Layer 3 of a small transformer language model trained on English Wikipedia (9 layers, counted from 0, width 128).
A neuron's activation on a vector x is SiLU(gate . x) times (in . x), where the dot is the dot product.

Input weights of the MLP neurons that the questions are about. A number n stands for (n - 500) times 0.0023.
n0 gate: 487,602,649,295,259,288,445,650,569,366,816,336,165,354,698,572,583,181,754,500,274,269,652,604,641,500,686,621,542,500,271,328,526,644,500,422,382,594,382,406,716,654,478,452,530,322,487,216,530,450,743,474,535,389,517,547,275,478,487,636,620,658,554,362,448,355,500,327,388,234,618,496,496,430,463,432,269,452,552,748,712,734,685,682,504,279,340,551,401,479,292,380,296,282,665,538,432,568,601,551,526,539,509,600,518,383,635,585,595,496,457,408,562,382,238,198,845,496,401,475,683,478,673,525,513,600,401,575
n15 gate: 447,805,316,708,420,306,441,540,384,516,598,440,447,560,436,587,569,769,395,736,442,333,362,261,422,412,376,484,438,444,548,213,432,215,564,444,663,572,541,668,583,677,404,565,428,164,428,577,425,643,330,388,428,643,484,419,455,395,844,583,612,687,437,592,468,578,563,516,432,573,390,450,339,380,360,539,625,435,614,453,492,508,562,977,524,321,492,129,440,428,166,548,484,523,646,413,458,496,610,480,548,460,237,492,291,577,551,436,548,360,656,316,529,500,543,631,356,544,484,454,385,496,512,468,397,419,766,430
n18 gate: 344,492,829,378,612,373,419,558,731,625,672,375,295,558,562,353,701,547,500,289,310,374,431,634,504,451,581,197,373,467,659,383,624,578,488,492,521,586,416,516,537,657,488,529,364,357,657,622,760,536,437,414,620,406,521,666,458,258,595,410,508,364,847,636,575,534,586,260,550,295,371,556,525,520,556,651,597,309,492,464,388,611,631,303,184,369,646,331,508,644,479,281,616,407,567,806,370,316,411,537,525,338,521,596,470,458,622,586,227,512,748,370,714,610,419,536,710,649,496,504,451,762,533,761,455,412,709,504
n26 gate: 545,515,430,515,657,864,302,182,358,584,767,544,689,338,579,684,455,419,328,520,863,440,398,634,429,657,237,416,269,628,582,577,717,258,588,470,365,198,261,657,616,706,500,585,461,515,446,390,316,661,525,490,461,622,395,441,768,302,446,354,657,461,280,412,530,429,913,568,515,301,221,316,633,590,481,369,236,366,570,818,644,549,389,698,524,374,621,739,451,344,758,564,80,739,797,728,299,694,654,690,641,337,432,421,595,451,379,281,338,476,859,340,546,384,389,481,557,412,549,303,588,520,446,529,709,227,510,561
n123 gate: 264,700,492,574,597,436,572,693,294,683,457,224,377,536,423,715,455,754,354,447,726,644,476,512,396,476,704,703,314,484,488,441,682,656,593,362,331,544,365,621,476,463,710,459,484,500,488,701,516,578,643,552,524,348,447,484,745,492,500,584,415,564,595,553,590,446,728,536,407,541,646,563,398,492,426,301,480,533,582,714,402,540,616,637,389,452,587,275,634,544,246,662,633,724,284,440,640,192,452,668,392,529,239,549,562,630,540,640,605,449,354,434,362,627,540,531,761,549,496,256,896,362,386,635,556,279,559,496
n130 gate: 164,403,504,552,436,369,450,445,688,307,609,642,565,547,393,584,392,623,645,423,419,478,635,578,649,453,324,337,645,393,538,525,658,647,627,195,209,284,669,564,618,391,666,517,700,382,312,617,508,348,470,551,346,458,431,581,233,530,543,770,807,280,637,385,556,526,466,525,692,543,412,482,436,594,343,731,646,633,400,375,728,631,736,106,529,386,714,330,406,343,364,534,450,625,345,319,554,896,559,508,500,513,551,478,264,487,307,754,602,628,440,609,473,567,508,159,455,555,470,569,458,539,349,534,580,500,585,645
n150 gate: 469,521,377,456,629,611,610,461,427,682,688,578,487,457,380,377,339,456,504,655,620,539,267,691,469,384,646,68,311,513,402,361,453,428,509,349,386,641,592,582,441,474,466,570,775,347,569,640,428,641,548,419,129,308,661,331,381,656,521,411,582,427,429,504,217,487,509,496,711,186,605,692,422,359,417,606,437,262,312,445,383,645,438,441,639,466,525,397,556,654,553,483,492,651,535,322,495,798,314,330,470,621,551,396,623,561,466,901,552,271,595,741,308,259,174,198,664,638,293,385,594,418,509,479,500,417,532,416
n173 gate: 607,343,277,639,286,810,572,409,705,340,423,550,689,536,523,531,477,477,131,577,592,431,446,183,458,686,420,445,450,386,428,496,628,790,446,422,542,554,809,278,536,742,846,199,677,356,450,283,442,518,376,636,432,500,389,212,528,702,532,581,714,378,624,541,661,607,208,353,645,634,438,391,537,487,359,272,518,427,472,598,550,541,360,379,263,464,491,283,395,468,411,509,637,385,491,630,529,406,576,595,649,752,794,665,412,578,281,617,523,500,395,403,811,451,827,364,673,395,477,448,671,591,390,473,865,220,495,626
n252 gate: 669,473,544,552,469,531,639,323,221,238,651,749,496,598,339,473,345,390,307,528,720,624,589,671,427,555,553,603,414,586,411,577,283,623,531,504,488,820,632,453,422,569,307,504,504,352,386,540,523,310,532,754,480,590,348,516,642,500,323,590,469,328,630,244,719,464,453,562,319,564,573,193,508,815,439,670,400,512,500,627,456,492,419,316,477,274,566,531,279,582,500,602,500,696,468,609,484,465,419,516,512,441,551,567,480,389,291,363,520,310,484,560,696,268,760,364,658,516,413,703,274,512,452,678,625,476,492,520
n279 gate: 467,572,475,496,686,496,496,601,500,675,522,443,422,549,294,464,627,667,569,229,364,344,488,427,596,323,633,439,460,387,524,524,423,348,609,411,430,544,299,202,508,740,391,570,415,448,387,545,369,547,716,834,504,348,484,329,417,790,556,384,597,677,595,658,709,562,348,428,738,480,464,693,500,445,621,432,662,439,299,341,329,464,479,830,425,476,286,239,358,665,550,387,547,610,447,544,606,452,432,336,524,569,625,553,492,720,687,640,662,754,702,512,492,548,635,266,466,302,779,535,316,634,312,667,508,422,530,587
n307 gate: 524,658,428,897,453,709,528,294,679,500,525,495,247,434,171,370,657,199,632,735,432,500,681,433,592,692,582,288,624,820,491,348,542,367,327,495,404,645,261,599,630,553,373,510,556,351,787,409,375,427,628,608,424,416,529,528,597,638,472,309,853,360,661,396,705,408,621,209,599,76,320,211,547,586,432,537,270,576,701,869,509,467,543,110,468,449,509,528,618,430,558,538,340,440,396,546,599,430,523,393,551,619,495,562,346,415,273,463,693,559,302,404,476,310,824,387,669,274,434,441,528,604,633,486,919,476,505,490
n0 in: 471,559,410,330,448,516,469,651,440,500,649,528,540,261,604,492,306,409,424,448,219,375,543,589,684,504,701,316,264,309,342,445,516,679,222,620,289,726,257,480,590,439,408,634,448,433,408,411,677,508,488,421,596,350,415,472,344,480,460,611,568,480,539,556,28,439,429,398,400,415,699,359,592,519,295,484,251,616,350,594,556,792,480,657,743,366,371,425,608,583,311,384,395,380,641,445,400,326,480,591,512,568,635,492,463,263,555,591,384,338,376,333,301,504,504,412,825,612,496,561,302,644,448,421,547,669,513,520
n15 in: 322,301,423,596,705,496,507,462,701,626,710,778,408,356,428,493,343,512,344,534,661,538,724,527,481,277,621,443,438,417,384,593,599,663,353,355,461,936,608,477,619,317,659,569,629,365,477,477,452,654,389,602,603,455,346,462,617,645,481,545,671,470,607,473,508,496,541,373,496,339,311,252,473,442,357,444,604,351,508,611,546,545,469,576,522,504,377,508,424,462,512,310,345,570,454,264,496,695,511,650,549,343,281,661,733,450,668,549,454,588,557,407,724,571,358,391,472,390,443,558,492,481,301,425,477,370,592,831
n18 in: 608,516,372,620,472,442,237,524,418,322,542,563,448,661,555,531,432,699,524,590,258,492,291,595,593,516,565,689,539,465,547,804,382,533,422,298,720,668,412,465,682,568,512,404,657,442,335,560,531,454,357,504,871,430,452,275,621,563,335,531,539,359,458,386,488,290,488,496,527,313,508,451,536,296,371,465,385,571,632,504,524,403,299,888,635,197,739,523,547,660,229,665,374,711,595,411,644,484,504,601,586,393,351,777,580,587,523,621,488,591,551,760,366,543,597,443,367,516,500,496,465,579,516,562,551,357,438,230
n26 in: 398,328,690,425,678,573,321,587,457,640,287,609,425,604,292,453,544,397,382,405,442,544,423,368,308,504,612,226,471,409,487,266,287,227,491,631,566,289,469,652,705,442,309,685,608,684,443,456,752,328,452,422,696,660,416,352,513,465,669,676,721,828,517,244,531,629,642,517,778,399,619,636,548,554,273,513,576,727,575,504,461,646,553,403,760,500,615,422,439,457,504,726,470,458,583,594,691,496,624,156,582,264,569,456,464,356,637,427,565,504,470,584,135,423,812,579,339,596,326,658,448,504,509,461,264,228,582,696
n123 in: 600,567,450,572,208,322,474,623,684,402,464,538,766,530,530,397,348,446,605,500,630,732,692,492,504,616,531,632,607,346,422,625,402,602,702,602,527,307,390,339,511,700,459,489,635,615,391,454,559,464,666,280,658,667,473,214,400,235,493,500,556,612,573,669,371,462,619,552,654,489,548,566,519,330,598,441,397,515,424,599,508,608,293,444,559,303,507,343,662,377,600,313,438,449,375,630,516,100,522,385,526,511,377,481,558,443,644,314,564,457,478,672,776,456,448,493,516,444,297,611,374,636,372,482,574,398,654,381
n130 in: 547,267,762,380,614,359,624,584,496,229,621,568,393,508,336,583,534,196,357,739,547,479,525,602,565,450,703,559,505,588,226,389,572,469,437,593,650,671,329,366,417,603,269,436,370,575,550,726,277,541,318,525,513,855,108,758,552,466,341,250,475,742,689,559,360,539,496,285,706,342,459,277,576,476,504,347,463,242,697,624,492,587,530,527,290,546,479,630,589,542,323,534,390,512,492,504,496,413,368,683,542,576,517,521,586,179,562,513,795,537,424,410,496,628,529,472,438,786,534,468,475,407,479,488,646,683,354,699
n150 in: 532,462,539,496,735,298,473,542,512,399,352,403,352,230,689,599,488,448,624,284,565,492,280,640,643,385,441,500,622,419,409,583,512,556,565,399,378,439,535,554,587,697,558,414,735,420,407,547,102,675,368,370,442,489,144,581,623,519,350,603,485,557,733,539,527,476,485,500,650,687,387,548,322,541,578,542,568,675,445,632,550,595,397,561,322,797,341,465,531,489,631,265,459,316,617,588,399,359,814,576,573,193,370,496,421,504,462,489,488,623,519,425,524,599,409,789,594,415,500,412,508,423,453,424,454,453,512,227
n173 in: 474,348,220,335,471,426,320,400,637,555,207,642,555,567,517,484,643,732,462,475,328,572,237,635,590,321,363,483,605,546,541,553,329,544,496,621,373,310,174,417,172,304,575,280,604,377,517,403,512,379,219,517,471,413,749,550,256,450,508,591,575,463,561,583,487,474,442,741,696,340,512,483,219,725,649,422,431,181,436,447,794,772,410,416,569,562,459,570,475,450,504,537,641,577,731,574,461,426,512,249,389,559,197,408,483,446,594,215,467,448,596,373,513,438,713,524,443,525,279,655,488,479,336,299,504,534,417,440
n252 in: 689,640,641,644,440,364,508,783,362,556,505,539,439,392,668,352,191,314,453,552,519,513,483,248,637,358,580,703,453,328,836,572,535,635,766,392,447,547,426,749,644,509,418,128,212,572,224,622,326,558,491,205,474,496,701,504,451,683,599,530,560,479,840,431,173,416,594,728,586,295,222,585,565,392,321,402,466,439,649,432,379,573,584,537,483,445,462,534,599,598,535,750,642,546,396,721,590,342,428,496,504,569,500,543,570,569,585,483,582,408,720,211,540,564,407,562,354,595,241,624,538,474,404,326,483,435,491,792
n279 in: 585,775,593,496,786,818,469,425,707,756,487,540,601,385,528,422,673,894,321,667,402,294,280,440,422,492,455,596,304,623,367,590,532,408,357,512,468,614,500,492,492,622,424,670,476,453,432,338,508,561,364,710,416,303,101,584,520,576,734,276,631,658,558,532,629,659,413,492,532,637,410,674,428,462,388,437,617,532,270,648,492,382,659,470,391,445,629,381,504,453,525,635,461,605,496,288,625,681,336,425,661,624,520,648,642,504,605,571,556,531,572,439,393,520,426,358,441,743,723,306,307,576,416,437,500,512,467,377
n307 in: 509,626,356,246,355,549,411,609,609,816,626,413,514,523,486,464,790,636,482,709,449,320,433,688,154,441,514,568,450,573,594,149,514,291,428,514,518,599,602,582,299,365,418,777,318,164,536,578,487,417,385,681,655,428,689,692,477,294,713,473,468,586,336,518,661,346,603,424,101,528,411,632,601,119,399,151,260,459,759,496,367,653,323,336,607,311,594,604,564,572,467,268,474,456,573,545,386,356,522,401,388,363,681,408,528,596,339,423,668,368,468,458,533,522,482,89,380,627,541,591,347,500,230,263,482,399,510,645

Each question shows a token from some text and the vector x that enters the MLP there. A number n stands for (n - 500) times 0.004.

"ke": 383,587,537,430,366,342,416,510,656,546,321,540,277,633,532,279,534,389,370,578,731,446,449,462,606,545,591,440,788,479,595,489,544,490,417,509,379,537,671,354,371,556,400,553,433,675,572,629,596,630,489,424,374,387,444,506,541,442,417,428,649,452,603,419,547,532,370,724,643,648,419,522,516,409,605,696,510,774,399,583,334,568,270,494,446,582,498,666,411,525,502,574,652,458,463,450,633,556,458,481,716,512,533,565,505,464,554,598,464,529,296,376,377,534,429,659,366,604,411,630,357,542,320,417,508,720,459,528
The neuron with the highest activation: n130

"al": 538,839,620,281,330,508,591,535,672,432,279,445,519,409,544,462,389,477,545,604,622,194,518,497,344,468,608,526,703,420,581,388,540,636,569,335,460,684,507,242,395,396,542,772,356,581,432,404,555,598,431,492,377,425,704,687,576,490,384,503,555,600,445,476,586,654,525,510,412,510,439,255,496,437,668,582,496,583,261,438,449,521,418,814,433,532,318,605,495,407,556,398,510,622,522,483,656,520,527,401,628,267,439,434,588,450,476,344,383,418,540,460,319,418,588,642,311,676,264,631,417,536,621,468,516,562,408,435
The neuron with the highest activation: n18

" S": 485,535,597,337,351,454,503,430,711,436,323,389,404,518,343,525,529,487,343,524,767,409,433,393,346,592,556,437,854,448,499,503,541,642,435,408,407,584,615,454,386,422,717,639,435,602,413,383,685,501,603,461,406,494,623,701,544,472,457,522,451,543,412,395,459,500,396,507,549,358,381,305,543,352,573,582,417,665,536,458,474,406,436,658,486,420,482,500,586,544,615,562,455,458,487,524,662,453,357,462,456,526,586,507,450,416,510,477,444,426,564,598,374,532,473,564,401,663,490,590,352,550,438,398,539,569,473,395
The most active neuron and its activation: n150, at about 0.44

"ade": 464,764,537,323,407,427,583,748,688,499,374,477,365,607,524,489,416,490,451,541,804,360,552,397,594,429,621,608,671,334,681,531,563,455,439,432,356,737,665,386,348,464,446,590,404,696,473,666,555,488,509,492,307,422,519,591,686,442,306,391,641,386,573,364,670,620,442,582,596,674,574,381,590,435,593,545,444,426,488,478,446,539,377,645,362,562,344,619,534,404,747,294,483,485,476,371,679,523,411,585,706,506,514,505,479,357,616,414,415,445,421,497,388,394,404,665,457,578,329,609,383,500,400,514,384,635,343,438
Which two neurons fire most, strongest first? n252, n18

" As": 598,601,813,290,328,562,607,706,542,532,315,244,382,457,561,546,394,411,480,448,733,431,392,342,351,527,445,440,823,454,536,488,456,566,471,443,358,562,585,326,534,325,615,594,465,702,530,382,611,505,522,569,516,432,478,699,564,414,496,543,520,576,433,506,467,603,354,443,589,384,492,445,609,407,607,685,485,587,512,483,429,367,380,698,364,418,438,521,462,525,620,542,395,603,545,495,596,541,316,484,537,567,480,445,481,503,522,476,366,426,476,569,446,524,469,595,367,656,493,454,499,774,354,451,502,508,476,436
Which two neurons fire most, strongest first? n173, n15

" where": 415,620,582,371,326,390,653,665,636,427,384,349,457,492,519,514,453,455,549,451,742,328,345,429,364,587,585,506,847,478,562,470,626,520,341,387,361,631,608,337,365,311,497,479,404,687,543,598,658,572,434,433,409,458,394,651,613,339,603,493,592,453,527,433,544,493,391,560,468,337,523,394,559,419,515,662,398,572,350,450,467,296,396,671,433,408,412,486,466,542,615,505,569,608,592,592,518,516,397,455,558,467,538,478,518,464,439,530,343,533,516,478,360,541,435,536,336,596,504,501,513,663,431,485,514,492,453,407
The most active neuron and its activation: n173, at about 0.37

"A": 503,460,672,358,379,674,572,404,451,518,369,428,538,693,575,508,424,515,359,617,733,412,496,420,516,436,532,624,773,411,460,543,581,672,503,334,399,651,632,336,479,412,550,601,301,569,297,601,577,522,513,374,357,593,678,733,577,430,551,474,537,459,338,287,645,530,536,541,513,442,564,414,486,372,633,533,460,565,541,412,266,540,337,556,481,580,275,503,312,440,545,526,491,308,615,502,613,434,456,553,533,539,390,555,411,318,680,320,343,314,476,618,311,466,479,450,386,661,463,751,512,563,381,340,448,482,437,385
The neuron with the highest activation: n252

")": 377,533,598,505,372,591,463,547,658,419,272,448,459,534,494,606,396,448,297,504,737,414,497,492,488,488,640,405,814,462,525,564,599,613,416,410,380,594,544,419,457,476,614,619,431,714,466,531,554,535,495,471,413,468,551,564,609,359,604,485,446,499,559,433,676,562,555,486,540,326,515,451,525,562,605,645,559,624,386,445,442,465,312,632,498,619,391,519,379,534,666,561,356,581,559,510,656,425,423,432,562,534,416,412,382,378,676,444,256,428,646,532,289,509,502,565,482,730,342,766,456,656,342,322,683,522,388,440
The neuron with the highest activation: n307

"fer": 613,504,476,353,609,605,505,590,688,443,448,451,406,484,776,535,536,338,416,411,601,354,493,577,615,466,478,537,802,594,564,465,616,523,422,291,339,537,684,450,272,407,464,647,495,548,414,426,687,458,602,422,288,490,465,636,650,513,587,578,542,463,397,353,525,462,442,477,665,557,568,526,470,342,656,599,472,547,352,477,417,321,321,598,412,408,277,539,436,321,775,485,549,502,632,421,616,543,447,554,472,374,517,510,527,442,694,473,475,695,554,442,325,411,401,565,309,814,463,681,570,564,369,452,600,576,609,417
Which three neurons fire most, strongest first? n18, n150, n252

" to": 379,551,541,444,303,335,678,520,763,486,282,340,461,395,506,703,437,461,595,512,774,414,438,399,326,504,597,466,793,387,520,402,624,433,397,458,414,571,585,412,393,328,602,566,422,690,607,399,523,476,456,617,393,370,596,642,624,479,507,476,531,550,521,443,556,440,501,507,507,308,513,413,434,438,611,493,500,534,368,544,398,342,392,753,502,492,379,450,405,534,671,502,534,506,518,391,603,524,316,455,620,539,507,423,490,416,460,360,399,489,449,516,262,601,515,562,322,639,469,571,514,579,370,460,499,512,491,548
The most active neuron and its activation: n18, at about 0.52

" me": 468,626,438,396,286,466,530,565,687,416,417,301,491,407,516,542,454,377,493,448,692,292,405,437,547,437,566,536,837,585,474,569,636,473,530,445,380,636,680,352,357,378,625,404,340,788,515,467,740,455,381,467,493,436,470,712,591,489,640,540,530,582,373,344,581,573,426,612,528,366,481,423,446,411,607,672,525,526,430,545,519,442,348,626,428,451,467,525,464,418,760,580,323,670,595,477,570,384,455,520,607,504,605,493,434,505,535,381,388,519,397,545,280,501,585,530,375,625,522,535,516,652,321,467,482,572,550,526
The neuron with the highest activation: n15

"95": 307,601,764,415,365,450,548,519,572,469,316,526,305,570,577,674,468,474,494,555,693,412,370,467,432,356,455,666,838,332,647,423,635,538,517,365,392,640,685,343,376,418,362,586,553,483,398,451,466,531,588,380,497,326,605,552,605,512,486,354,615,510,383,489,556,544,470,484,486,414,405,341,451,467,645,584,379,631,376,368,457,324,445,688,486,535,401,664,510,434,722,552,547,417,584,426,569,489,524,531,580,478,530,425,586,308,593,451,408,480,530,512,290,408,495,532,440,673,509,642,488,615,493,595,563,611,463,520
The neuron with the highest activation: n123

"-": 416,513,626,406,321,450,644,553,669,419,308,421,486,485,533,484,492,464,458,475,743,419,445,396,344,568,542,457,902,442,475,435,577,565,447,408,343,636,603,457,406,397,510,574,431,593,325,395,503,513,498,558,499,508,605,548,576,541,509,416,404,538,585,292,497,480,462,495,483,364,537,402,488,398,604,626,507,551,418,526,520,459,404,592,391,511,562,509,491,492,673,580,498,550,564,527,651,559,391,548,548,436,614,465,549,420,598,454,484,542,571,540,303,555,395,484,487,622,455,581,508,569,327,449,554,533,489,309
Which two neurons fire most, strongest first? n173, n18

"y": 578,418,443,367,465,568,465,341,570,422,416,509,248,698,693,500,450,392,401,588,676,316,427,526,515,354,455,622,806,449,523,535,557,589,453,366,488,715,565,406,406,312,571,605,383,437,589,516,489,371,526,428,506,595,600,567,473,314,507,679,546,489,454,318,524,394,400,629,465,476,547,436,449,314,558,684,355,668,496,482,356,374,491,637,363,507,476,505,319,388,485,731,442,539,646,389,544,399,537,468,571,454,386,487,497,407,478,520,345,588,429,480,279,480,352,708,368,750,388,668,489,652,400,404,605,639,401,361
The neuron with the highest activation: n123

" ": 464,643,476,273,358,386,562,571,605,467,364,445,515,499,544,559,485,506,538,566,747,412,324,478,480,518,626,464,859,456,558,403,558,540,465,344,439,616,629,388,399,434,502,554,377,627,405,425,542,522,464,559,470,540,489,700,572,356,431,371,491,457,287,425,546,425,424,488,529,452,422,393,524,337,557,474,410,560,298,446,414,310,490,717,427,553,374,504,600,545,708,558,452,585,487,534,641,557,503,503,492,440,524,518,479,478,449,485,463,595,443,552,352,505,573,679,450,658,391,672,381,623,341,421,373,560,419,378
The most active neuron and its activation: n15, at about 0.27

"ence": 472,615,464,353,402,539,658,675,809,253,288,514,458,479,541,523,278,339,386,525,745,434,548,448,409,581,544,535,671,450,541,299,608,550,443,315,391,522,662,419,345,399,586,589,424,598,516,574,693,421,504,501,484,397,579,590,627,608,324,493,693,559,409,394,671,477,424,615,660,456,597,450,522,453,722,545,401,582,408,523,476,328,553,614,494,363,350,597,466,295,604,540,471,644,516,368,609,488,483,522,569,408,490,365,533,380,672,448,586,407,410,425,315,522,521,616,396,832,219,647,483,566,394,470,628,520,452,348
Which two neurons fire most, strongest first? n130, n123

" season": 440,533,534,349,340,561,675,655,623,379,323,401,553,533,550,601,391,426,447,547,742,376,505,310,454,616,554,462,696,478,584,651,601,463,425,380,324,624,649,281,322,395,681,581,388,725,557,502,687,500,442,454,549,589,540,695,769,403,439,506,593,608,490,404,736,404,502,538,641,386,506,513,536,354,676,643,354,634,387,415,490,296,261,611,490,439,427,586,600,388,595,508,415,552,498,408,680,280,536,646,632,433,580,385,517,483,619,477,327,535,411,505,277,439,495,538,386,641,407,610,458,598,242,369,555,470,546,445
The neuron with the highest activation: n123

"e": 317,593,627,398,391,426,539,525,627,355,303,499,518,542,491,288,455,451,387,636,697,346,343,369,489,391,637,631,725,463,660,605,515,555,565,346,338,654,575,264,454,444,559,703,238,686,610,570,442,514,392,477,446,382,613,488,616,302,343,513,525,628,494,505,485,437,593,600,674,449,418,102,498,520,608,543,384,534,447,571,515,406,492,676,455,590,438,620,347,446,531,484,512,635,585,478,688,422,542,521,603,475,510,447,390,342,565,443,534,445,448,518,396,562,388,593,386,771,378,691,451,527,338,549,508,465,249,487
The most active neuron and its activation: n252, at about 1.4

"|": 446,533,599,377,333,390,627,552,661,463,277,417,449,459,509,459,510,439,426,492,693,377,401,413,425,584,524,434,883,368,562,436,497,584,438,378,360,598,655,393,281,396,567,646,392,610,391,436,551,535,630,504,562,481,620,537,636,515,615,436,487,512,524,340,514,482,467,317,456,341,577,440,448,417,605,631,489,565,371,456,439,464,418,663,460,467,522,522,491,445,626,571,468,509,524,527,636,471,329,554,603,564,563,465,495,349,541,506,372,466,615,575,328,505,555,517,480,706,427,592,500,649,404,395,559,534,510,332
Which two neurons fire most, strongest first? n15, n130

" De": 310,503,583,323,353,422,624,493,578,568,422,333,404,513,461,409,437,454,420,573,761,373,462,485,472,465,364,565,865,552,490,604,435,549,504,458,437,652,571,361,363,347,527,496,403,582,420,400,448,467,509,470,419,401,625,685,485,353,380,602,537,463,495,332,438,539,447,528,640,305,405,385,486,492,661,610,455,482,529,496,486,512,456,692,400,508,517,410,454,495,574,559,358,552,506,401,642,413,428,504,697,503,585,468,394,472,562,444,526,476,465,424,447,538,559,539,317,610,540,506,453,603,347,390,423,564,514,351
The neuron with the highest activation: n130

" –": 339,647,546,405,268,497,594,606,636,409,405,506,437,580,520,486,380,502,454,546,705,400,446,328,468,369,553,488,835,601,550,599,563,477,462,442,402,642,565,375,429,458,623,693,420,620,473,440,567,423,472,483,347,423,551,579,593,452,582,359,367,483,595,321,607,467,528,535,496,369,499,416,568,484,629,541,600,635,364,509,453,394,473,728,470,514,366,508,457,519,719,590,491,546,593,572,797,546,401,461,496,432,421,520,647,530,549,526,396,388,497,578,329,419,340,537,397,792,456,580,494,606,443,306,554,436,421,423
The most active neuron and its activation: n0, at about 0.46

"L": 386,637,502,400,400,572,619,477,507,418,434,408,278,649,541,463,531,490,353,642,751,371,384,340,410,605,585,630,760,463,546,447,640,470,465,357,440,788,537,269,381,488,662,509,285,693,382,538,563,459,415,390,367,564,504,578,534,369,343,409,525,429,270,416,571,556,529,513,474,459,472,372,513,506,582,602,478,745,411,562,372,413,365,541,408,336,394,460,417,424,618,589,510,470,515,567,777,266,446,411,526,465,336,495,574,484,653,317,308,407,535,506,352,461,399,545,331,610,304,572,453,516,469,347,403,549,356,452
The most active neuron and its activation: n252, at about 1.5

"ball": 440,550,460,338,408,607,666,476,706,327,471,384,419,508,623,371,377,269,541,557,737,487,522,440,693,484,532,470,747,571,487,502,604,630,345,461,399,615,653,388,432,484,710,560,382,675,389,590,349,448,527,439,439,451,494,598,648,564,321,482,582,543,463,268,636,521,496,647,494,657,448,514,623,535,568,537,402,725,424,634,438,321,373,706,404,310,380,554,372,484,549,508,621,573,465,453,758,476,451,476,546,509,454,504,608,431,568,422,441,528,506,620,250,416,334,558,371,616,207,578,369,564,413,608,630,530,492,435
The most active neuron and its activation: n252, at about 1.9

"ak": 513,684,671,397,317,589,643,279,651,358,440,298,484,546,415,530,511,404,459,624,607,344,372,431,484,681,478,624,746,541,674,371,680,582,546,275,412,622,513,396,380,455,542,670,412,562,410,523,571,402,406,498,527,505,635,669,634,355,490,430,559,416,634,592,465,491,462,660,458,591,342,600,525,425,714,628,441,733,524,477,420,287,394,655,454,382,390,714,490,575,570,508,601,486,560,501,589,485,516,518,767,498,586,375,394,526,532,426,418,421,558,485,213,490,451,526,252,558,213,635,393,575,414,417,563,680,340,416
The neuron with the highest activation: n15

"C": 383,531,564,348,345,514,593,541,617,374,262,387,423,525,571,496,486,526,531,518,751,458,529,394,501,585,729,630,810,449,391,372,590,544,469,334,381,539,546,219,449,471,532,647,371,594,421,518,538,503,476,497,427,429,564,637,614,373,401,478,507,477,443,400,658,460,358,528,531,313,520,330,416,386,655,546,541,566,410,446,438,261,546,737,520,339,461,565,580,419,659,514,523,495,596,477,637,583,435,411,485,476,483,378,560,476,476,379,436,348,560,596,360,425,502,519,392,679,339,579,443,615,395,430,460,451,470,350
The neuron with the highest activation: n15

"n": 561,425,635,422,524,380,588,592,646,341,409,560,446,538,372,454,436,538,425,763,660,178,391,277,495,561,493,640,759,438,523,414,687,581,456,411,469,679,644,293,468,530,463,573,297,637,621,505,602,368,455,526,622,292,832,462,685,345,420,568,605,565,613,489,633,361,589,641,590,581,372,422,726,377,572,411,257,507,489,351,517,384,250,750,368,486,444,504,396,440,563,696,605,391,575,483,594,417,511,363,451,407,521,541,479,433,557,429,418,517,555,443,363,508,552,572,361,508,520,655,499,505,393,423,551,580,423,333
Which three neurons fire most, strongest first? n173, n0, n150

" re": 473,653,547,454,244,366,686,520,604,435,402,436,467,567,491,456,499,503,449,590,729,340,399,401,460,549,447,526,837,495,496,484,471,499,504,343,372,702,539,381,395,331,611,620,359,618,343,365,499,461,515,539,381,493,574,673,526,474,498,421,556,538,319,463,635,461,364,430,573,362,512,400,465,420,608,487,427,540,378,489,517,300,525,730,410,386,245,542,505,502,571,482,405,568,541,483,545,379,457,489,583,390,546,536,452,418,538,475,340,565,360,401,376,613,509,693,444,641,462,505,457,580,362,430,388,532,499,259
Which two neurons fire most, strongest first? n26, n252

" Con": 416,586,533,265,346,492,521,648,650,399,363,368,488,447,382,478,557,442,474,542,740,402,433,493,579,483,546,463,846,493,507,495,558,588,346,321,423,599,653,374,372,459,506,655,535,652,448,403,579,360,595,526,453,457,522,682,583,382,508,491,414,610,400,423,639,447,383,495,573,309,460,397,578,415,681,570,418,566,423,590,535,355,421,677,388,386,381,496,508,409,614,435,491,490,551,444,599,647,304,457,624,434,570,539,432,409,501,532,467,474,509,600,400,542,462,593,351,666,485,435,405,675,441,533,465,536,603,389
The most active neuron and its activation: n252, at about 0.58

"\n": 460,545,710,387,306,446,613,620,678,394,280,394,402,586,511,519,452,479,429,467,699,396,382,440,414,590,542,489,868,364,607,496,581,612,411,382,407,659,671,352,437,466,634,623,488,586,417,488,601,445,541,515,515,426,453,654,618,492,590,510,450,495,419,397,570,502,431,404,488,329,560,387,477,409,548,517,416,561,426,595,542,358,389,638,516,417,444,450,549,525,712,515,518,557,565,460,653,552,353,570,608,411,504,399,450,443,517,499,341,531,587,551,278,616,502,588,437,678,413,584,532,593,375,406,514,591,508,380
The most active neuron and its activation: n18, at about 0.19

"ed": 491,544,713,409,457,627,639,728,615,502,503,590,552,632,469,412,408,410,482,571,700,378,391,467,352,652,574,556,678,392,766,221,666,519,406,362,460,589,606,338,268,456,593,587,436,610,502,411,566,447,399,499,265,270,542,485,654,431,473,556,627,577,543,348,707,420,540,565,581,532,378,221,656,307,582,534,499,589,305,656,387,240,492,580,563,653,326,571,283,329,648,467,487,583,505,375,611,465,473,554,530,457,479,704,560,452,457,366,546,482,352,492,245,556,453,626,342,682,392,518,521,619,397,494,574,560,528,340
Which two neurons fire most, strongest first? n307, n0

"ident": 447,679,710,386,421,643,690,675,533,372,240,405,390,483,490,512,513,576,332,598,699,366,541,324,477,386,551,536,737,404,610,387,651,676,474,430,446,711,605,382,322,616,444,619,388,629,487,383,641,625,489,563,339,459,621,617,599,399,374,434,562,556,548,364,730,557,476,586,560,499,550,341,575,415,550,473,350,593,434,425,493,352,395,647,397,543,305,539,470,361,697,390,479,745,550,367,592,442,535,480,483,416,461,474,412,360,509,349,358,569,341,342,315,361,303,580,310,665,333,553,498,632,284,533,447,538,597,478
The neuron with the highest activation: n18

"now": 441,616,642,465,378,559,517,670,584,384,318,402,499,720,501,390,563,650,352,642,629,410,432,383,466,558,552,442,746,573,513,449,488,628,323,585,377,623,589,343,521,298,798,562,296,654,580,487,542,711,386,457,548,597,699,596,536,436,488,467,770,483,510,535,574,417,421,551,523,315,328,346,468,395,607,615,550,505,362,622,277,396,331,554,248,646,409,416,460,435,659,582,536,566,475,366,435,500,494,511,593,497,409,528,616,270,543,369,489,485,419,590,308,539,430,619,285,666,395,505,443,597,362,480,605,523,266,362
The neuron with the highest activation: n173